Layer 5 of a small transformer language model trained on English Wikipedia (11 layers, counted from 0, width 64).
A neuron's activation on a vector x is SiLU(gate . x) times (in . x), where the dot is the dot product.

Input weights of the MLP neurons that the questions are about. A number n stands for (n - 500) times 0.0017.
n4 gate: 546,498,148,539,438,560,565,568,542,441,455,516,465,401,680,610,447,452,524,591,809,532,353,450,609,631,392,506,310,678,627,275,567,573,371,329,476,539,645,733,437,658,670,316,449,679,517,576,587,411,699,626,373,413,561,539,618,508,334,550,521,358,561,545
n5 gate: 660,435,349,634,679,513,432,485,868,573,535,706,596,645,661,189,718,334,672,199,596,458,357,541,519,525,418,311,567,579,361,440,479,457,352,653,581,508,622,608,388,448,608,393,498,399,704,520,660,574,466,290,499,451,588,445,409,490,469,704,432,437,679,695
n23 gate: 549,615,521,299,555,406,802,434,660,422,285,522,598,436,609,513,482,516,420,474,508,731,506,498,547,493,480,639,650,558,423,659,631,677,433,551,540,473,586,738,412,477,575,510,650,558,591,371,507,421,527,169,401,503,213,558,600,607,516,575,383,392,344,608
n24 gate: 685,589,495,470,622,322,451,495,471,232,591,456,700,477,346,359,565,408,512,576,562,440,603,543,413,353,550,552,622,492,273,498,700,474,739,651,364,534,420,353,413,550,474,468,420,639,340,366,471,540,552,619,567,306,671,557,507,472,372,649,438,355,598,637
n26 gate: 549,606,409,385,397,541,607,513,434,435,773,541,579,614,444,776,133,557,588,575,602,457,384,570,197,433,631,409,557,693,427,429,612,510,683,618,583,522,523,576,554,477,623,562,511,498,231,450,454,520,471,485,528,516,423,485,371,503,366,631,407,418,378,483
n33 gate: 482,659,561,430,471,429,635,590,785,491,567,467,408,454,345,652,360,607,381,410,616,400,316,646,508,586,421,467,512,536,472,387,514,667,572,523,415,390,441,429,487,577,387,362,471,555,627,377,770,438,802,208,512,361,367,368,651,420,496,608,385,594,541,404
n34 gate: 714,484,405,621,426,606,628,531,462,526,659,406,516,637,430,539,313,529,494,606,646,622,716,537,498,430,415,535,596,606,304,324,522,542,602,570,508,596,296,637,297,613,477,496,710,523,514,478,597,517,573,361,482,487,480,403,509,552,611,363,507,664,485,631
n53 gate: 604,597,554,432,350,308,792,492,473,480,475,389,535,436,305,328,624,539,597,416,468,296,553,521,347,661,519,330,616,540,436,513,501,462,682,586,486,645,281,364,302,719,437,596,436,495,733,299,480,407,382,375,731,455,425,692,609,363,428,671,480,374,580,673
n55 gate: 379,308,418,435,607,479,479,559,422,495,410,406,466,621,404,460,592,614,366,399,609,631,521,623,552,747,533,368,767,615,350,499,557,622,518,390,487,611,690,398,686,532,492,495,167,511,600,421,510,717,448,488,414,339,499,404,563,392,316,677,359,529,561,401
n83 gate: 543,542,400,237,538,385,538,419,605,510,518,749,512,346,529,416,614,580,549,545,636,443,662,567,401,559,412,383,466,406,468,466,550,422,685,674,658,351,517,551,425,574,485,387,455,621,360,392,640,608,571,646,771,588,486,417,299,292,443,315,476,449,491,555
n84 gate: 531,464,643,456,525,267,450,659,487,493,460,481,503,431,559,657,626,413,379,472,605,395,521,400,341,487,664,533,574,611,581,393,535,488,690,640,652,673,481,416,495,445,280,345,406,684,523,534,400,649,557,349,382,584,435,589,760,769,356,283,363,327,332,487
n93 gate: 366,377,598,389,534,375,329,676,621,375,539,659,548,528,442,401,698,416,685,276,534,345,505,442,368,491,628,430,746,597,392,539,554,587,459,240,582,262,472,492,566,595,591,452,628,604,419,431,616,645,418,303,468,474,571,413,389,609,564,603,412,359,440,822
n98 gate: 648,541,468,309,550,373,683,591,561,479,551,781,718,631,382,339,643,348,497,599,594,511,520,477,436,385,807,419,421,539,650,706,583,499,614,251,578,420,192,760,711,566,693,382,498,535,517,342,510,390,498,457,556,668,404,693,501,462,412,503,338,428,551,394
n103 gate: 463,431,419,575,291,685,707,673,474,192,477,750,413,557,645,283,344,422,627,472,653,622,462,387,395,410,589,544,638,530,497,388,608,361,454,448,555,473,536,525,688,496,778,405,439,437,441,556,390,494,548,497,503,660,595,626,539,501,350,560,413,244,644,469
n105 gate: 430,533,592,635,533,321,592,588,555,433,653,803,735,815,474,470,514,367,454,233,530,384,273,497,619,400,496,380,312,472,461,671,557,659,426,241,615,625,381,551,526,412,558,370,520,483,557,637,556,388,697,419,765,467,484,523,597,377,458,350,389,477,299,518
n116 gate: 541,434,529,515,319,454,372,308,431,432,672,487,439,597,422,548,694,613,303,522,753,382,406,609,378,665,350,298,497,605,237,429,640,502,870,358,573,313,356,347,522,555,591,448,452,619,420,431,558,346,252,379,521,522,390,477,413,509,333,440,537,371,549,333
n125 gate: 473,334,469,376,506,637,536,587,392,583,779,599,585,583,448,603,649,262,507,606,652,381,374,328,586,482,602,556,519,442,649,552,489,587,372,373,658,459,429,575,522,351,517,186,304,672,407,211,580,277,626,444,505,388,236,612,541,458,325,670,463,507,469,452
n126 gate: 377,713,499,426,497,427,404,535,405,449,492,667,606,478,627,455,323,343,631,305,592,447,379,395,446,290,668,203,712,687,412,634,480,533,588,436,404,747,431,383,573,638,336,556,382,571,473,406,552,870,652,520,538,639,508,581,750,612,619,504,511,289,603,582
n127 gate: 683,593,450,461,508,528,541,687,372,356,379,625,680,496,628,394,390,674,576,564,558,339,463,69,587,576,634,255,567,528,622,595,681,517,533,551,365,632,482,377,203,612,441,289,445,624,443,550,338,570,515,610,376,579,413,632,610,400,528,514,519,463,467,829
n131 gate: 488,649,645,453,389,461,442,654,566,332,589,649,564,475,651,479,636,406,649,515,534,497,464,630,662,368,438,538,644,730,290,453,504,521,647,475,705,480,357,395,282,659,689,633,530,559,622,664,601,526,594,632,524,506,464,314,662,501,327,394,307,402,510,608
n136 gate: 462,576,332,602,415,546,639,295,443,474,699,417,571,731,292,576,802,332,577,306,605,365,511,446,547,345,505,319,481,560,398,683,620,645,707,475,722,352,607,395,578,524,456,586,551,299,524,443,525,633,508,280,623,571,572,442,429,372,481,704,399,537,679,529
n148 gate: 362,387,443,537,429,541,469,556,425,649,476,430,309,523,275,457,519,439,456,369,638,432,370,458,391,390,584,432,421,568,563,658,365,546,715,780,690,784,297,584,381,690,556,342,710,477,381,530,548,509,264,634,504,334,541,684,375,583,611,582,441,397,462,670
n150 gate: 631,237,283,415,480,243,398,438,429,505,701,796,883,563,486,253,363,485,461,497,515,545,478,587,556,572,508,520,679,582,592,573,623,585,425,387,761,418,432,645,489,393,574,367,467,568,299,397,524,406,484,466,432,380,505,468,447,630,759,467,271,314,506,554
n166 gate: 420,412,371,600,306,398,558,616,447,355,607,538,717,586,414,535,506,472,388,533,469,625,388,595,376,456,415,328,745,517,685,517,610,540,380,533,562,609,328,655,496,670,542,383,408,793,591,355,523,499,500,442,574,672,517,503,687,260,637,582,339,599,709,542
n176 gate: 629,572,417,283,556,495,517,449,452,453,482,546,503,535,355,504,542,536,525,346,513,114,472,489,382,402,586,440,386,639,360,521,660,760,574,431,677,298,481,472,645,450,544,566,543,497,624,590,287,610,328,263,582,333,471,412,530,353,588,744,456,490,523,397
n178 gate: 482,725,530,268,388,531,598,684,491,471,335,498,437,726,456,301,495,351,461,566,533,449,595,310,367,544,554,592,584,723,317,385,598,464,719,605,575,495,401,499,290,650,479,422,525,780,528,437,343,600,646,639,334,344,498,542,620,559,542,563,476,680,536,576
n4 in: 501,258,528,328,428,744,577,557,485,424,745,505,643,552,517,775,358,522,603,513,607,434,449,593,333,568,628,494,506,486,565,408,647,647,344,563,385,670,579,620,373,329,643,362,711,512,500,645,543,587,490,520,503,580,529,464,412,392,707,374,355,458,509,404
n5 in: 652,575,621,426,429,415,661,656,533,448,550,715,376,429,286,496,334,359,534,619,398,346,422,451,551,537,506,524,576,312,473,693,284,496,574,501,310,436,321,442,474,646,475,500,337,308,415,614,421,427,597,545,352,485,653,526,641,545,610,308,704,429,654,539
n23 in: 501,567,465,364,734,438,296,374,409,304,504,677,517,546,508,664,479,499,437,477,438,547,575,452,487,642,433,430,505,432,576,262,443,532,529,563,409,401,598,500,431,505,191,376,507,708,394,535,442,582,392,495,243,502,685,434,504,523,660,417,600,446,650,626
n24 in: 610,564,488,452,513,423,316,731,709,570,402,765,401,623,611,403,360,707,520,562,424,588,446,453,428,498,660,420,500,465,276,624,384,796,478,657,504,452,279,564,461,488,578,443,510,361,507,412,482,390,497,633,482,400,636,392,452,532,715,472,555,560,700,513
n26 in: 599,622,516,633,442,577,613,442,440,503,421,428,597,429,168,395,551,371,472,478,574,425,366,632,383,403,568,633,423,606,573,466,459,536,265,410,458,564,513,304,605,575,630,573,542,244,403,499,672,413,622,589,579,543,564,486,767,369,457,445,627,465,575,783
n33 in: 501,673,362,591,473,449,450,598,553,364,590,471,595,315,422,340,669,560,548,488,236,636,454,467,407,577,439,538,438,461,393,437,298,545,344,559,442,710,467,635,505,413,336,613,657,476,524,703,508,353,677,643,237,490,602,510,488,600,451,439,584,332,496,512
n34 in: 359,400,415,529,522,648,378,580,428,401,531,447,398,608,412,542,504,393,575,546,730,471,649,385,510,443,375,607,542,691,338,585,498,565,471,633,547,554,452,251,566,668,407,590,420,473,502,457,560,262,475,672,383,402,610,536,847,607,541,584,523,458,563,494
n53 in: 450,821,458,558,495,425,415,375,557,475,769,477,463,500,462,456,368,644,603,548,546,766,666,502,263,636,562,408,164,514,490,567,690,301,448,510,423,756,498,449,412,616,461,552,434,516,481,567,446,549,434,590,371,541,565,446,367,278,631,393,648,572,328,516
n55 in: 450,407,410,376,579,664,492,483,432,492,561,589,485,358,648,548,490,507,424,510,559,621,578,338,594,644,458,503,444,399,533,573,596,632,424,751,487,563,493,564,523,318,447,300,697,787,354,552,423,465,472,480,387,563,429,557,536,259,267,664,410,597,414,568
n83 in: 551,528,596,732,659,523,647,469,413,491,563,536,427,471,444,314,647,621,661,359,449,438,491,514,620,520,528,511,363,614,342,563,388,498,717,402,484,542,581,504,722,589,281,404,426,352,513,518,434,429,599,490,543,606,415,461,481,301,462,531,676,409,325,530
n84 in: 437,508,490,352,445,472,437,759,310,399,445,498,407,371,529,606,514,562,773,656,519,381,503,523,584,504,613,459,596,418,545,652,463,499,434,500,527,528,616,498,722,596,628,363,463,542,423,580,359,644,690,422,572,494,590,516,520,518,580,412,471,444,666,415
n93 in: 424,448,616,632,868,546,345,537,468,360,335,595,462,542,635,558,575,522,469,557,519,527,564,735,490,480,244,463,414,338,330,437,464,494,399,575,586,483,400,493,549,478,356,554,512,460,490,414,283,394,374,379,507,453,670,296,397,547,541,471,304,277,423,319
n98 in: 533,562,604,563,531,511,542,484,493,641,684,533,517,347,515,511,460,515,505,524,492,419,617,563,565,356,400,440,575,634,580,370,524,751,533,540,402,504,521,547,675,590,578,599,334,792,699,664,431,553,539,525,534,355,396,377,478,531,641,642,506,343,206,575
n103 in: 339,430,365,574,401,542,612,792,400,562,305,461,255,537,249,638,396,542,491,654,634,511,506,427,399,547,391,388,420,535,540,574,458,419,544,659,430,620,371,514,532,560,697,463,476,457,517,656,574,571,319,459,467,578,237,441,443,393,405,576,380,543,684,375
n105 in: 457,472,446,493,705,449,410,493,535,417,763,520,506,596,516,465,476,434,484,323,565,479,373,537,563,812,579,298,401,524,406,739,408,421,537,588,425,344,493,608,346,527,533,440,610,610,438,516,614,512,666,656,377,541,416,381,573,372,485,453,494,540,490,689
n116 in: 298,499,548,719,548,547,403,422,527,507,313,355,557,595,492,390,627,492,530,549,523,552,631,280,358,511,542,560,391,628,573,453,540,367,579,453,298,622,604,298,610,498,506,416,663,337,305,342,634,489,613,558,478,586,384,331,464,433,630,458,588,443,612,394
n125 in: 439,401,582,481,540,505,519,432,475,523,449,428,300,105,344,537,748,549,485,582,481,358,535,503,559,486,286,545,768,495,490,405,586,377,563,481,482,502,590,608,379,424,549,508,374,554,691,425,546,237,598,573,616,285,493,344,501,362,612,487,545,464,559,475
n126 in: 578,499,625,571,301,634,559,572,669,408,642,457,609,695,670,355,760,550,344,394,285,529,535,474,390,611,427,490,592,559,525,539,711,673,558,627,290,593,360,402,243,449,446,506,540,420,391,386,397,479,475,467,518,506,629,394,434,422,534,422,463,545,359,380
n127 in: 504,574,454,385,430,464,462,462,451,606,551,421,704,565,390,335,692,528,624,547,499,317,525,413,568,546,444,574,838,617,463,444,624,692,287,377,574,606,608,444,521,478,757,472,295,400,467,431,370,512,411,373,520,394,525,696,508,522,372,473,450,486,618,640
n131 in: 343,488,530,397,557,588,564,471,640,436,479,677,550,396,571,498,515,415,399,466,610,497,615,458,211,523,621,534,506,296,325,565,820,526,342,654,437,529,386,442,525,522,441,469,545,610,428,585,368,394,515,557,323,550,730,718,482,323,502,342,373,615,364,376
n136 in: 446,380,396,389,386,241,555,725,667,427,564,669,567,356,266,526,690,847,493,598,359,631,444,677,644,764,390,380,313,450,458,456,455,548,444,559,484,524,692,637,539,496,463,548,374,589,574,551,463,558,494,493,515,595,571,633,532,531,379,525,561,533,544,581
n148 in: 530,469,467,568,695,560,292,528,490,561,458,548,385,614,607,715,433,510,491,525,489,601,442,411,468,405,390,535,632,581,233,672,403,448,696,568,579,550,490,466,494,477,382,400,460,650,338,415,331,576,372,451,521,568,411,604,566,155,376,475,326,475,405,483
n150 in: 366,555,419,416,401,486,623,639,474,581,454,442,562,467,482,540,484,393,369,654,465,533,208,561,452,423,371,342,355,500,562,185,413,487,522,532,501,534,451,476,479,404,479,588,472,462,659,258,543,646,603,554,466,482,558,747,551,498,311,596,521,669,477,757
n166 in: 632,555,411,353,601,319,515,35,429,290,531,399,574,726,653,349,530,366,287,574,496,585,469,421,538,685,549,608,432,505,320,401,400,390,535,439,468,474,405,559,430,376,395,744,529,421,704,511,609,355,549,416,397,441,579,418,593,567,746,621,562,473,506,581
n176 in: 567,502,544,538,381,688,418,418,400,521,663,554,304,477,438,332,464,243,430,619,453,560,606,623,709,385,602,448,472,576,386,544,463,510,692,408,721,494,549,474,610,552,456,556,494,575,472,412,253,549,366,349,364,463,464,260,619,364,288,431,478,618,552,427
n178 in: 483,491,590,473,618,519,670,501,456,669,595,364,536,340,316,433,596,530,584,315,655,599,488,404,465,698,310,431,592,484,380,668,631,472,325,552,374,429,637,646,602,313,847,333,372,535,345,482,494,736,470,488,533,556,247,379,523,564,490,604,357,584,457,681

Each question shows a token from some text and the vector x that enters the MLP there. A number n stands for (n - 500) times 0.008.

"od": 295,369,608,384,595,554,567,529,288,706,591,461,556,557,353,639,555,339,453,725,591,633,501,740,496,359,485,795,635,390,555,543,456,419,382,281,467,372,400,631,474,509,570,579,471,551,410,553,691,535,324,458,356,518,641,517,593,529,692,493,429,450,467,438
The most active neuron and its activation: n125, at about 1.9

" (": 256,529,544,417,580,560,350,451,460,521,467,266,467,620,581,420,567,617,427,581,511,885,460,514,456,416,558,483,415,453,527,520,413,486,460,659,447,541,425,624,543,540,568,380,486,598,574,540,588,526,470,540,500,475,496,555,535,510,502,531,590,756,742,255
Which two neurons fire most, strongest first? n55, n166

" P": 346,495,533,450,577,589,391,540,391,493,478,514,484,541,464,548,556,526,415,718,465,446,438,333,541,563,553,458,545,520,508,560,507,508,464,457,485,556,458,473,509,476,593,626,456,469,397,453,528,435,154,532,571,540,516,507,436,530,634,518,467,900,626,633
The most active neuron and its activation: n127, at about 1.6

"c": 319,440,717,723,606,526,429,684,668,753,440,409,451,517,236,375,621,437,422,569,561,573,445,552,609,415,473,534,410,458,430,822,508,363,531,488,639,542,624,407,757,410,524,479,432,313,577,609,497,436,515,430,498,415,497,561,592,602,645,539,512,543,341,481
Which of these neurons fires most? n23

"ut": 514,648,629,478,660,397,433,687,464,490,429,466,633,582,491,436,514,421,523,521,624,394,397,441,468,303,450,714,384,576,483,492,526,198,538,397,562,403,488,267,534,428,486,540,727,618,471,514,524,573,801,593,526,432,610,607,390,336,282,402,373,506,549,385
The most active neuron and its activation: n131, at about 3.8

"il": 529,523,460,552,405,417,441,299,417,489,601,616,622,413,384,476,297,786,530,404,454,372,415,520,506,397,651,490,129,526,578,468,470,267,189,575,423,453,692,632,331,534,533,507,647,419,366,593,695,630,623,596,561,637,479,442,354,476,580,519,482,570,528,469
Which three neurons fire most, strongest first? n26, n4, n105

"\"": 502,572,481,534,672,498,751,471,624,772,431,215,456,492,357,420,482,531,362,639,542,496,688,563,187,446,622,509,577,660,564,487,479,463,583,607,514,694,507,455,567,566,380,484,645,570,608,379,593,456,463,526,491,503,622,431,457,672,658,285,672,653,404,339
Which two neurons fire most, strongest first? n53, n34

"ra": 315,340,533,425,616,527,518,703,631,802,639,450,562,581,513,386,521,568,441,523,395,491,425,513,439,685,329,407,520,540,608,461,345,428,381,454,434,260,454,579,512,377,442,595,340,377,409,357,567,438,300,408,444,429,731,505,395,554,442,328,579,525,463,630
Which two neurons fire most, strongest first? n150, n93

"m": 233,548,600,480,436,439,481,338,298,455,475,741,377,436,670,439,622,434,700,706,469,482,249,432,582,354,505,656,457,568,549,664,581,617,465,393,496,334,514,633,630,541,537,534,474,618,447,420,656,450,533,535,368,595,637,604,400,743,365,482,385,599,549,381
Which of these neurons fires most? n131

" in": 505,421,516,535,715,685,448,363,482,653,503,411,529,450,519,679,516,831,349,625,449,558,548,370,584,310,613,631,415,364,350,423,473,576,560,466,456,546,825,470,382,441,607,596,582,488,433,524,556,515,488,604,545,480,748,446,533,577,354,716,563,594,619,388
The most active neuron and its activation: n55, at about 1

" f": 363,595,654,431,432,440,351,448,240,768,473,345,577,485,486,607,522,413,464,622,330,573,472,480,568,428,644,520,374,693,526,555,519,463,473,519,525,401,580,441,512,476,672,446,482,568,527,549,432,510,506,544,622,599,537,522,432,632,535,362,389,878,555,702
The most active neuron and its activation: n178, at about 1.8

" ": 339,411,500,476,357,542,122,489,464,434,455,340,326,495,398,543,464,451,527,484,554,555,512,456,591,441,495,552,553,555,430,522,550,380,546,672,676,327,538,583,593,583,620,620,557,553,705,581,519,557,415,545,473,532,594,416,445,391,766,549,431,768,351,574
Which of these neurons fires most? n148

"ol": 426,366,718,466,675,292,341,636,578,467,578,697,649,559,360,344,431,355,550,563,613,560,557,553,218,675,486,458,455,645,410,625,585,319,544,469,560,591,504,463,490,354,454,546,459,515,403,575,580,466,270,598,530,725,473,586,381,522,432,380,601,531,510,300
Which of these neurons fires most? n116

"00": 396,536,377,711,446,477,556,426,309,383,338,437,444,343,528,441,370,516,586,568,433,299,523,389,719,665,375,511,718,460,655,301,486,507,394,737,434,458,380,548,275,334,565,417,590,445,438,597,373,511,433,564,377,634,512,579,545,508,546,430,592,541,399,284
Which two neurons fire most, strongest first? n127, n103

" J": 237,606,484,489,448,515,438,543,579,470,510,436,431,478,500,579,449,507,561,676,498,457,372,320,552,520,474,393,470,423,505,464,448,502,462,436,542,477,417,624,564,409,541,607,453,414,365,400,499,400,218,558,594,568,562,433,368,496,668,436,339,805,627,613
Which of these neurons fires most? n33

"r": 259,528,556,381,353,390,495,492,405,533,553,442,571,533,483,505,630,501,517,747,387,458,425,628,383,444,310,566,577,358,409,578,369,408,429,466,528,455,589,310,347,439,589,678,609,442,443,475,750,605,655,439,508,674,536,690,527,472,760,493,453,632,592,486
The most active neuron and its activation: n166, at about 2.1

"ess": 479,587,630,545,634,320,466,409,433,530,628,305,345,552,618,640,595,525,492,621,654,522,477,695,449,651,446,580,394,539,518,465,514,447,568,540,364,271,367,659,625,563,344,861,567,322,705,520,438,511,397,377,446,426,501,488,457,489,573,518,457,558,403,591
Which of these neurons fires most? n53

"er": 448,665,682,473,716,539,468,483,586,364,375,450,510,502,564,503,389,379,533,535,516,409,617,496,695,399,520,522,469,526,373,489,478,260,527,645,216,586,441,405,624,570,433,767,513,424,646,617,483,555,612,290,620,577,515,455,611,603,740,524,570,612,330,474
The most active neuron and its activation: n34, at about 0.91

"ing": 495,763,364,540,537,673,598,377,553,616,606,451,528,518,389,484,494,542,651,603,435,589,698,513,529,416,503,631,391,538,371,572,371,480,628,459,517,394,588,602,546,580,449,726,587,585,505,573,636,418,573,535,507,614,492,577,626,535,556,567,622,720,167,542
Which of these neurons fires most? n34

"an": 487,693,510,602,484,441,570,490,488,450,483,487,680,627,494,514,474,617,718,752,634,505,717,638,541,524,594,456,368,282,475,570,393,529,401,528,544,511,549,547,727,524,449,743,533,393,692,462,561,610,339,502,496,676,539,454,522,437,270,483,208,526,375,427
Which of these neurons fires most? n136

" S": 165,427,427,442,498,473,473,592,343,571,447,230,507,490,513,532,426,505,604,580,477,490,385,335,724,560,511,534,407,546,430,536,434,500,382,478,488,455,382,554,484,383,507,496,441,430,435,426,565,340,331,519,525,597,605,514,434,458,583,480,478,795,680,496
Which of these neurons fires most? n98

"ri": 430,519,594,433,582,313,361,555,220,713,511,517,607,616,411,322,550,480,269,660,338,401,431,544,435,235,375,521,612,519,733,476,787,488,517,470,607,575,518,410,409,493,459,651,510,485,564,539,393,642,690,592,633,324,676,597,525,486,346,534,412,505,525,632
Which of these neurons fires most? n150

" Un": 259,523,549,193,506,449,542,629,402,564,529,446,337,572,439,448,406,615,558,536,511,490,425,573,746,608,622,574,522,499,388,478,473,376,430,580,406,330,697,402,459,419,583,471,518,608,433,498,481,509,224,601,500,529,487,378,402,353,612,658,593,646,618,421
Which three neurons fire most, strongest first? n55, n178, n176

"d": 388,544,741,596,567,408,448,593,400,598,365,679,371,472,395,632,316,436,410,787,543,542,506,387,398,439,455,503,379,542,489,600,384,631,497,387,475,523,240,580,515,394,343,485,555,558,399,540,431,458,405,518,449,742,463,595,627,509,563,490,492,521,216,488
Which of these neurons fires most? n148

"y": 476,619,449,661,559,500,558,576,749,581,781,324,412,425,485,258,609,604,647,803,521,584,544,626,520,564,496,715,519,631,526,470,524,536,420,341,355,630,494,531,606,578,423,599,493,412,601,412,607,513,465,523,543,338,496,522,503,449,547,520,672,556,253,503
Which three neurons fire most, strongest first? n53, n33, n34

" to": 505,501,660,594,635,479,356,575,632,539,596,564,637,492,612,568,355,632,578,782,459,573,627,589,564,315,551,573,370,505,402,454,638,454,441,610,454,412,548,390,519,664,658,605,609,480,247,472,349,447,511,694,638,681,685,391,452,424,394,679,548,659,530,501
Which of these neurons fires most? n24

" it": 533,381,369,550,612,494,595,301,507,669,463,447,519,492,571,304,526,403,501,430,236,484,228,403,555,463,420,800,717,585,583,557,368,307,439,578,574,254,600,535,664,541,389,558,643,530,282,531,421,417,418,605,417,469,383,367,401,502,387,459,491,674,464,458
The most active neuron and its activation: n4, at about 0.84

",": 520,553,743,561,568,475,326,401,629,551,619,480,294,350,496,594,555,427,542,819,582,585,489,484,594,390,708,589,609,617,524,382,548,373,417,603,530,740,653,502,570,508,656,444,579,396,517,529,400,450,562,451,403,518,500,527,516,405,602,680,600,725,521,477
The most active neuron and its activation: n125, at about 0.59

"\n\n": 428,487,518,530,539,550,466,343,563,454,494,286,427,522,659,479,316,252,504,774,452,591,483,617,469,389,653,493,513,494,635,460,541,549,473,542,421,508,589,336,436,592,561,398,317,651,533,422,489,504,360,443,379,654,610,480,592,405,320,529,415,812,504,571
The most active neuron and its activation: n55, at about 1.4

" on": 582,789,388,528,543,520,417,363,399,583,459,460,624,436,496,637,464,567,655,623,338,702,540,434,699,427,663,448,375,375,581,522,568,410,392,641,470,443,462,403,472,522,672,698,549,351,325,569,562,522,450,506,620,511,733,578,569,579,280,569,238,659,511,477
Which of these neurons fires most? n26

"v": 508,539,609,299,567,490,320,464,308,974,325,518,364,340,387,336,464,480,318,473,474,288,755,531,556,452,421,520,340,592,388,626,599,368,580,549,540,470,288,484,462,635,606,391,435,401,416,591,415,587,437,397,411,655,401,520,604,484,514,555,529,689,546,482
Which three neurons fire most, strongest first? n176, n178, n148

"b": 474,519,622,718,510,571,427,443,592,563,450,457,309,485,361,514,313,599,398,557,493,459,435,682,709,462,493,432,282,550,566,604,653,396,361,248,425,438,768,558,628,395,522,249,506,504,550,614,625,527,388,585,397,642,613,535,401,566,483,506,555,498,722,476
Which two neurons fire most, strongest first? n4, n126

" with": 514,536,456,512,612,483,388,365,384,631,553,463,589,495,510,521,510,515,508,559,236,440,306,489,648,251,664,571,408,525,380,415,492,214,406,703,574,390,618,622,474,546,668,692,650,567,269,529,615,454,581,488,624,604,432,533,467,417,383,659,583,604,623,424
Which two neurons fire most, strongest first? n26, n126

" the": 508,460,359,614,631,511,364,480,463,559,554,510,341,403,465,401,464,517,673,624,320,681,281,440,487,389,586,546,487,430,553,267,388,365,541,600,380,369,554,434,569,556,661,762,620,329,373,483,531,453,459,424,503,552,572,601,532,370,541,498,368,739,632,440
The most active neuron and its activation: n103, at about 0.97

"iv": 481,644,409,254,640,505,336,415,255,482,459,574,546,449,525,293,458,323,428,557,559,476,397,566,365,492,435,606,696,390,311,589,242,535,623,515,601,461,512,583,623,352,469,610,434,387,392,658,522,398,334,622,524,578,635,397,614,358,603,293,531,494,599,597
The most active neuron and its activation: n24, at about 1.8

"he": 443,396,605,760,333,497,599,543,594,389,670,651,539,448,551,129,358,428,492,510,387,600,425,561,350,487,191,432,419,472,514,388,512,687,346,554,564,485,449,439,646,467,430,659,493,334,315,616,566,416,324,495,412,496,571,529,422,576,519,489,517,567,394,497
Which of these neurons fires most? n150

"om": 396,382,514,362,560,625,354,398,154,492,479,442,523,567,405,351,448,547,390,624,664,433,686,598,604,260,537,669,681,571,643,461,706,699,400,525,436,469,423,689,501,493,568,579,616,244,525,569,544,491,275,402,396,520,336,560,374,389,424,364,531,518,459,582
Which of these neurons fires most? n176

" of": 511,655,638,612,588,574,489,488,521,524,591,628,620,458,444,506,568,610,472,672,472,511,518,419,636,196,668,389,493,433,370,491,561,564,418,606,576,571,679,696,629,601,492,849,551,428,566,510,401,525,404,536,624,597,546,639,414,439,430,616,643,711,496,418
Which three neurons fire most, strongest first? n136, n176, n98

"w": 340,460,701,711,597,580,465,458,772,476,650,522,444,451,413,501,516,316,558,512,401,268,729,761,664,561,459,503,469,340,294,408,431,554,406,525,516,410,585,696,622,407,400,585,647,291,366,531,552,300,476,491,585,510,565,402,430,500,363,464,623,570,475,628
Which three neurons fire most, strongest first? n93, n5, n105

"ens": 374,349,516,390,618,451,483,593,405,813,588,464,465,477,597,472,446,392,685,421,605,560,252,699,648,650,480,491,564,590,565,582,475,274,292,458,580,336,571,610,530,530,517,615,534,249,517,503,674,694,409,395,314,221,447,452,312,571,553,384,498,570,464,611
The most active neuron and its activation: n150, at about 2.7